Layer 2 of a small transformer language model trained on English Wikipedia (12 layers, counted from 0, width 64).
A neuron adds its activation times its output weights to the MLP's output. To switch it off is to set its activation to zero at one token and run the rest of the model.

Output weights of the MLP neurons that the questions are about. A number n stands for (n - 500) times 0.0011.
n16: 539 329 447 384 500 459 495 543 387 470 661 569 517 536 589 565 463 699 661 488 279 430 394 572 406 486 607 318 408 395 771 499 630 401 453 491 585 592 656 425 552 481 430 615 418 477 551 473 616 437 458 485 472 257 551 531 330 519 503 488 648 568 463 379
n24: 525 345 374 436 484 376 473 628 655 308 383 628 467 653 416 553 454 566 462 482 365 539 461 336 550 533 737 511 679 629 395 568 362 380 488 672 526 456 449 549 478 594 474 525 613 375 455 568 456 693 606 453 511 353 631 288 471 465 580 548 454 485 492 498
n48: 540 412 379 560 616 542 503 586 560 319 573 567 526 434 508 560 403 445 117 347 459 506 593 510 476 523 469 543 486 493 569 487 585 498 489 438 526 416 435 519 466 488 445 549 479 539 506 610 493 444 601 405 390 517 513 546 519 597 487 549 586 541 506 588
n68: 541 668 515 630 573 291 446 595 440 466 521 416 406 371 565 379 540 388 307 524 429 497 509 649 540 624 446 514 579 765 392 432 689 551 238 414 419 584 681 479 579 437 469 469 560 479 539 543 390 447 633 373 400 356 525 507 436 582 640 623 602 536 228 650
n95: 548 258 515 303 510 630 611 477 654 448 415 561 563 562 408 490 464 569 202 410 438 528 428 518 403 466 653 385 472 576 569 535 580 415 560 620 491 645 444 594 608 369 507 482 444 622 567 392 470 596 427 392 420 467 577 523 455 531 508 603 527 449 361 466
n126: 445 346 474 727 553 515 502 321 618 656 545 512 514 608 505 515 377 526 304 548 346 587 223 377 476 560 388 292 584 477 661 473 531 485 565 520 512 584 576 548 398 579 583 579 430 608 557 531 453 567 357 550 473 311 453 523 327 575 287 532 557 771 537 465
n131: 499 469 513 486 421 466 557 522 428 430 613 459 503 511 477 492 447 559 966 373 447 440 519 585 436 560 487 546 405 602 784 509 505 529 561 628 499 559 542 448 471 421 544 545 426 433 483 479 641 482 457 508 436 500 509 538 334 497 507 452 473 540 588 33
n154: 351 280 602 660 648 522 252 400 494 462 666 440 366 497 565 453 426 719 668 527 444 526 638 600 702 417 586 292 426 615 823 546 568 320 567 728 606 492 601 315 282 244 474 480 480 250 662 250 613 485 530 382 583 210 639 661 510 387 383 599 435 644 562 363
n194: 599 484 575 659 98 388 379 704 415 438 596 553 484 623 633 403 500 374 479 419 382 488 416 505 460 632 588 210 505 593 524 546 694 329 280 663 550 487 316 485 468 603 486 401 478 594 594 821 611 462 525 548 482 382 291 619 528 580 139 549 579 780 385 284
n211: 716 483 569 554 455 534 390 655 455 435 595 643 581 354 403 545 547 438 426 478 639 406 338 377 448 418 358 266 806 491 551 523 423 584 447 554 505 407 489 319 597 273 830 740 443 657 463 461 355 425 470 624 459 730 544 389 364 641 653 217 470 404 480 538
n212: 477 554 590 502 707 569 612 410 545 481 394 683 688 669 509 503 666 444 420 376 369 474 402 477 401 571 469 431 464 541 652 501 470 302 541 636 327 517 624 617 604 537 715 392 584 664 607 816 191 481 490 325 379 280 317 422 463 423 427 472 487 317 486 553
n225: 369 352 666 344 507 675 561 257 675 381 593 632 461 594 527 505 551 717 395 487 473 459 429 447 470 541 488 359 566 543 335 498 521 487 461 536 598 468 263 488 493 630 532 329 573 470 643 336 499 562 643 401 608 461 491 476 468 561 479 385 503 625 493 565
n231: 438 668 653 796 481 663 491 406 393 456 371 622 397 413 506 352 478 377 610 445 527 403 692 647 494 439 406 727 546 406 422 463 217 613 435 635 471 280 577 598 595 575 265 445 502 409 402 622 607 551 395 644 498 518 462 609 604 412 444 678 410 457 679 473
n234: 535 477 451 637 488 555 463 661 736 615 430 487 631 424 332 481 521 611 409 361 410 446 409 563 446 496 554 563 532 429 642 419 484 561 554 690 631 444 516 507 377 400 464 538 362 533 466 496 518 422 341 668 337 341 510 425 303 556 468 540 582 652 433 528
n271: 264 521 609 347 366 485 567 496 707 201 436 370 419 560 587 421 796 360 414 405 457 521 660 474 653 307 565 348 558 436 600 319 750 749 493 633 601 650 622 333 451 647 551 737 544 542 526 628 446 284 520 474 424 629 543 429 608 448 439 557 296 436 471 415
n297: 523 331 612 405 444 423 396 544 543 570 509 447 531 588 472 551 588 435 250 540 379 396 503 509 603 567 564 515 417 555 560 562 527 511 458 588 473 474 499 448 421 625 584 513 526 464 560 477 580 505 527 525 392 513 407 349 487 497 427 595 566 526 511 564

Each question names a token from some text and the token that comes next. It shows the activations a of the neurons there, in the order above. A number n stands for (n - 500) times 0.0065.

Then comes g, the gradient of the next token's log-probability with respect to the MLP's output, scaled to length 1. A neuron's effect is roughly proportional to its activation times (output weights . g). A number n stands for (n - 500) times 0.0011.

"med", then "\n"
a: 479 492 559 493 475 489 488 479 488 493 490 495 477 483 501 474
g: 489 760 277 602 568 214 376 500 530 361 449 635 490 429 377 548 536 509 550 592 517 580 478 510 515 578 650 417 519 604 327 568 222 543 552 629 415 533 428 573 408 500 492 636 547 566 459 562 603 767 584 404 449 443 766 357 438 461 525 429 339 315 572 430
Which neuron, switched off, raises the next token's probability most? n48

"es ", then "of "
a: 626 508 531 474 578 479 926 500 497 476 516 474 481 491 487 478
g: 478 401 456 553 517 304 605 600 480 365 217 478 359 439 570 601 645 558 531 432 564 580 474 547 409 482 472 568 428 561 669 587 325 493 525 640 580 623 367 514 380 419 430 496 562 374 360 603 363 421 490 609 502 591 551 547 596 356 673 828 249 737 445 422
Which neuron, switched off, raises the next token's probability most? n16

"situ", then "ation"
a: 482 480 520 476 509 474 488 478 476 484 489 575 474 490 536 474
g: 691 612 506 493 387 620 439 672 408 593 451 518 557 542 331 472 600 732 358 418 509 492 505 455 603 481 370 649 460 474 614 497 316 406 495 587 359 431 525 559 746 470 471 576 538 503 387 716 445 527 379 616 416 516 773 315 321 427 582 630 276 396 436 352
Which neuron, switched off, raises the next token's probability most? n225

"ink", then "y "
a: 479 474 552 478 479 487 498 577 493 491 497 491 474 497 475 483
g: 600 309 404 453 348 471 609 562 486 398 751 600 492 376 659 449 498 596 621 555 567 481 505 531 467 578 767 445 497 478 436 231 598 307 411 610 286 283 446 597 433 611 582 558 560 424 463 521 500 467 475 538 556 436 758 266 349 565 397 648 541 563 553 477
Switching off which neuron hurts the next token most? n154

"October ", then "– "
a: 521 530 477 493 478 478 593 499 498 476 481 488 485 475 500 536
g: 435 466 466 346 479 589 453 367 542 469 462 501 614 559 500 581 464 548 300 576 413 414 580 408 540 453 360 477 447 442 738 361 507 214 497 466 477 504 709 444 557 494 346 614 610 734 558 575 597 676 619 443 575 503 306 593 581 350 620 426 630 533 194 696
Which neuron, switched off, raises the next token's probability most? n131

"ad", then "a"
a: 476 484 600 550 482 475 489 495 489 490 499 477 476 485 500 476
g: 776 561 339 515 415 530 542 705 522 356 587 477 563 374 404 406 472 656 590 494 402 498 498 537 456 548 631 496 592 709 335 577 212 351 539 620 314 497 441 493 513 443 698 672 752 355 625 482 460 641 489 512 510 417 503 291 445 412 556 487 382 471 486 370
Which neuron, switched off, raises the next token's probability most? n48

"– ", then "The "
a: 523 509 495 479 565 480 698 494 493 478 486 496 476 506 500 593
g: 414 481 597 465 593 601 574 445 356 577 360 495 725 585 651 528 528 493 352 647 364 476 528 444 336 649 333 300 367 547 600 447 696 273 505 352 573 465 430 336 486 599 354 544 593 466 731 464 499 599 604 506 435 404 242 497 537 680 439 618 656 490 465 604
Switching off which neuron hurts the next token most? n297

"- ", then "8 "
a: 611 622 536 475 574 482 688 497 493 474 480 486 482 578 499 584
g: 457 557 532 656 343 408 416 756 469 516 503 260 305 477 257 432 514 535 534 631 595 457 514 764 527 493 429 599 399 478 501 537 555 410 464 684 628 580 567 548 548 472 489 326 524 461 294 598 301 603 239 498 502 528 559 593 533 471 641 431 629 363 418 694
Which neuron, switched off, raises the next token's probability most? n16

"town", then "ship "
a: 484 474 522 487 478 475 474 478 499 498 499 490 488 484 478 475
g: 636 414 517 484 756 576 351 558 439 478 610 474 421 470 583 552 404 675 503 345 593 448 595 374 485 536 507 498 656 416 590 601 499 383 403 542 557 292 373 422 653 486 412 234 430 545 563 568 668 720 526 354 564 581 185 580 629 330 497 388 419 564 446 643
Switching off which neuron hurts the next token most? n271

"end", then "ants "
a: 474 499 552 474 510 484 486 476 498 484 480 627 475 492 591 476
g: 463 357 659 510 546 676 572 415 583 323 443 452 525 541 355 463 256 632 521 556 453 591 402 468 391 388 671 490 451 403 296 586 579 687 316 536 620 529 445 481 408 567 443 458 487 410 568 682 685 454 595 677 467 532 329 628 745 440 317 357 388 674 487 574
Switching off which neuron hurts the next token most? n225

"purpos", then "e "
a: 474 475 555 477 504 479 474 478 495 500 474 481 474 498 576 484
g: 580 399 590 376 636 582 314 712 547 724 506 579 551 315 543 403 703 517 423 546 424 408 662 530 438 549 262 381 432 481 457 586 524 526 499 549 410 536 568 553 633 603 617 618 324 487 538 577 221 356 356 431 525 560 529 521 445 446 496 261 292 632 573 641
Switching off which neuron hurts the next token most? n271

"king ", then "l"
a: 672 499 529 480 570 481 905 500 500 482 549 474 491 489 497 474
g: 496 499 561 493 578 481 356 388 595 546 608 472 556 600 503 541 407 492 511 529 414 452 562 359 585 540 190 567 688 616 429 605 572 443 422 351 767 516 722 438 577 369 430 572 611 412 424 385 572 683 369 486 487 425 366 243 466 671 411 328 756 537 407 561
Switching off which neuron hurts the next token most? n16

"cer", then "tain"
a: 479 474 520 480 474 483 482 484 475 477 492 489 481 493 475 475
g: 594 419 581 666 398 495 285 464 380 525 658 365 408 505 690 528 548 700 461 401 384 332 602 496 444 460 472 391 535 648 313 250 567 394 541 486 543 529 458 672 738 421 465 458 480 467 503 675 605 533 568 501 744 649 390 303 422 605 450 333 564 575 395 567
Which neuron, switched off, raises the next token's probability most? n194

"s", then "le"
a: 489 474 531 475 474 496 474 482 491 500 474 493 476 497 491 480
g: 529 434 383 434 469 356 507 631 591 606 634 766 519 635 511 433 468 546 633 409 530 561 617 564 468 636 322 667 509 422 627 460 265 384 507 535 369 552 384 392 359 562 439 413 457 694 551 455 506 521 327 324 491 493 363 536 695 300 628 414 650 472 735 350
Switching off which neuron hurts the next token most? n68

"ic", then "tion"
a: 476 506 652 520 475 496 490 503 477 483 477 483 476 486 488 474
g: 498 644 406 753 504 707 452 456 365 653 656 527 437 522 520 502 547 385 330 293 638 341 458 716 681 403 371 566 534 508 635 724 487 548 503 571 495 506 467 526 537 315 292 359 318 573 365 536 469 440 522 566 564 434 349 509 560 400 625 678 545 365 446 399
Which neuron, switched off, raises the next token's probability most? n231

"h", then "es"
a: 550 527 610 563 505 477 478 474 486 477 493 475 496 488 498 475
g: 297 590 674 706 400 284 684 486 490 483 664 452 455 505 489 564 369 396 464 587 724 667 455 514 367 533 383 366 472 647 545 519 477 487 579 481 717 530 310 678 511 432 265 487 607 490 587 489 411 479 385 541 516 482 411 680 588 571 462 530 387 203 534 462
Which neuron, switched off, raises the next token's probability most? n16

"or", then "n "
a: 481 504 530 476 523 486 475 475 493 492 496 474 483 490 496 476
g: 508 610 571 635 391 716 510 490 538 553 744 515 673 572 375 300 425 369 489 398 600 471 584 377 533 791 357 551 424 441 280 618 668 533 317 465 514 432 498 366 594 584 306 636 490 543 482 393 515 394 521 331 442 411 310 475 561 503 654 425 503 490 552 684
Switching off which neuron hurts the next token most? n154

"N", then "ine"
a: 499 474 509 480 514 477 487 486 496 498 480 499 475 484 500 482
g: 530 354 413 540 353 646 683 459 458 565 398 508 527 382 295 424 419 508 375 547 463 577 602 359 429 587 572 499 446 297 531 331 599 413 550 541 683 425 412 621 371 472 581 461 375 503 732 514 686 410 367 636 540 446 492 631 788 495 522 304 454 521 752 631
Switching off which neuron hurts the next token most? n68

"Victoria ", then "c"
a: 601 474 491 486 476 562 893 500 500 484 491 499 478 489 495 477
g: 486 512 423 606 659 571 750 278 601 495 475 735 516 452 435 571 614 418 483 601 349 443 520 449 520 397 377 487 504 515 518 582 267 360 522 570 662 781 685 487 393 555 291 498 550 582 403 618 577 496 312 624 389 441 268 434 526 461 650 473 479 417 353 534
Switching off which neuron hurts the next token most? n126

"the ", then "cou"
a: 475 519 501 485 477 475 780 499 485 641 475 491 478 474 500 521
g: 480 546 481 527 573 568 386 596 425 632 560 781 447 516 552 671 478 352 503 385 547 429 609 197 497 455 469 590 615 467 506 682 362 462 775 594 749 436 442 456 460 322 613 471 418 528 439 368 448 745 384 519 422 533 405 417 539 338 325 639 520 384 456 509
Switching off which neuron hurts the next token most? n211

"is ", then "to "
a: 486 493 543 504 588 474 842 500 477 476 495 488 475 481 498 483
g: 466 543 530 522 369 527 525 622 535 603 505 480 490 546 474 354 598 566 386 523 500 412 559 576 473 373 532 446 466 460 406 395 480 472 607 533 637 510 593 562 562 451 340 431 270 732 679 358 330 508 685 474 805 270 475 590 714 300 566 637 460 278 320 610
Switching off which neuron hurts the next token most? n95

"b", then "ie "
a: 475 488 605 475 500 494 474 475 491 475 482 479 487 491 500 476
g: 400 555 511 509 299 467 533 543 529 456 640 409 508 568 691 359 554 417 394 399 507 394 570 872 424 556 494 660 275 394 469 496 622 520 425 393 653 358 563 500 611 455 532 304 427 517 386 335 577 518 397 585 509 531 290 528 740 633 600 464 657 384 491 642
Switching off which neuron hurts the next token most? n48

"running ", then "Australian "
a: 663 493 499 474 584 485 910 500 499 489 482 490 496 481 496 491
g: 435 465 461 374 478 519 539 389 539 540 562 361 496 677 610 278 434 584 514 314 507 326 559 639 515 448 417 395 488 489 496 394 803 654 549 373 557 360 620 651 702 572 603 423 556 496 621 391 543 370 535 582 376 553 290 299 743 476 355 458 517 697 505 528
Switching off which neuron hurts the next token most? n16

"ia", then "e"
a: 481 474 617 483 482 485 492 500 495 500 494 499 511 500 476 475
g: 372 541 426 543 525 498 392 560 708 554 579 295 387 467 620 579 517 371 417 579 619 461 517 665 282 377 290 479 498 714 586 357 645 400 594 485 620 537 604 467 428 412 654 338 507 673 327 504 421 555 380 507 586 629 230 702 496 515 524 516 378 463 674 458
Switching off which neuron hurts the next token most? n24

"d ", then "on "
a: 645 507 532 481 568 497 917 500 500 475 512 475 492 474 497 477
g: 672 483 481 472 615 533 314 433 462 531 711 781 491 478 298 580 369 512 497 591 579 489 636 540 755 463 733 425 520 319 510 594 398 194 512 484 519 462 568 543 455 445 289 446 386 458 629 482 281 651 383 467 454 502 605 584 559 576 445 426 541 350 555 488
Switching off which neuron hurts the next token most? n16

"e ", then "and "
a: 635 536 529 475 570 537 921 500 498 481 488 483 482 497 490 488
g: 526 501 315 466 326 412 495 480 375 493 542 621 559 487 227 540 758 468 624 619 698 638 447 593 530 413 408 537 406 578 669 591 448 570 458 376 507 439 586 521 320 650 397 446 472 513 626 349 548 513 735 509 522 564 518 570 385 580 272 471 240 345 654 558
Switching off which neuron hurts the next token most? n131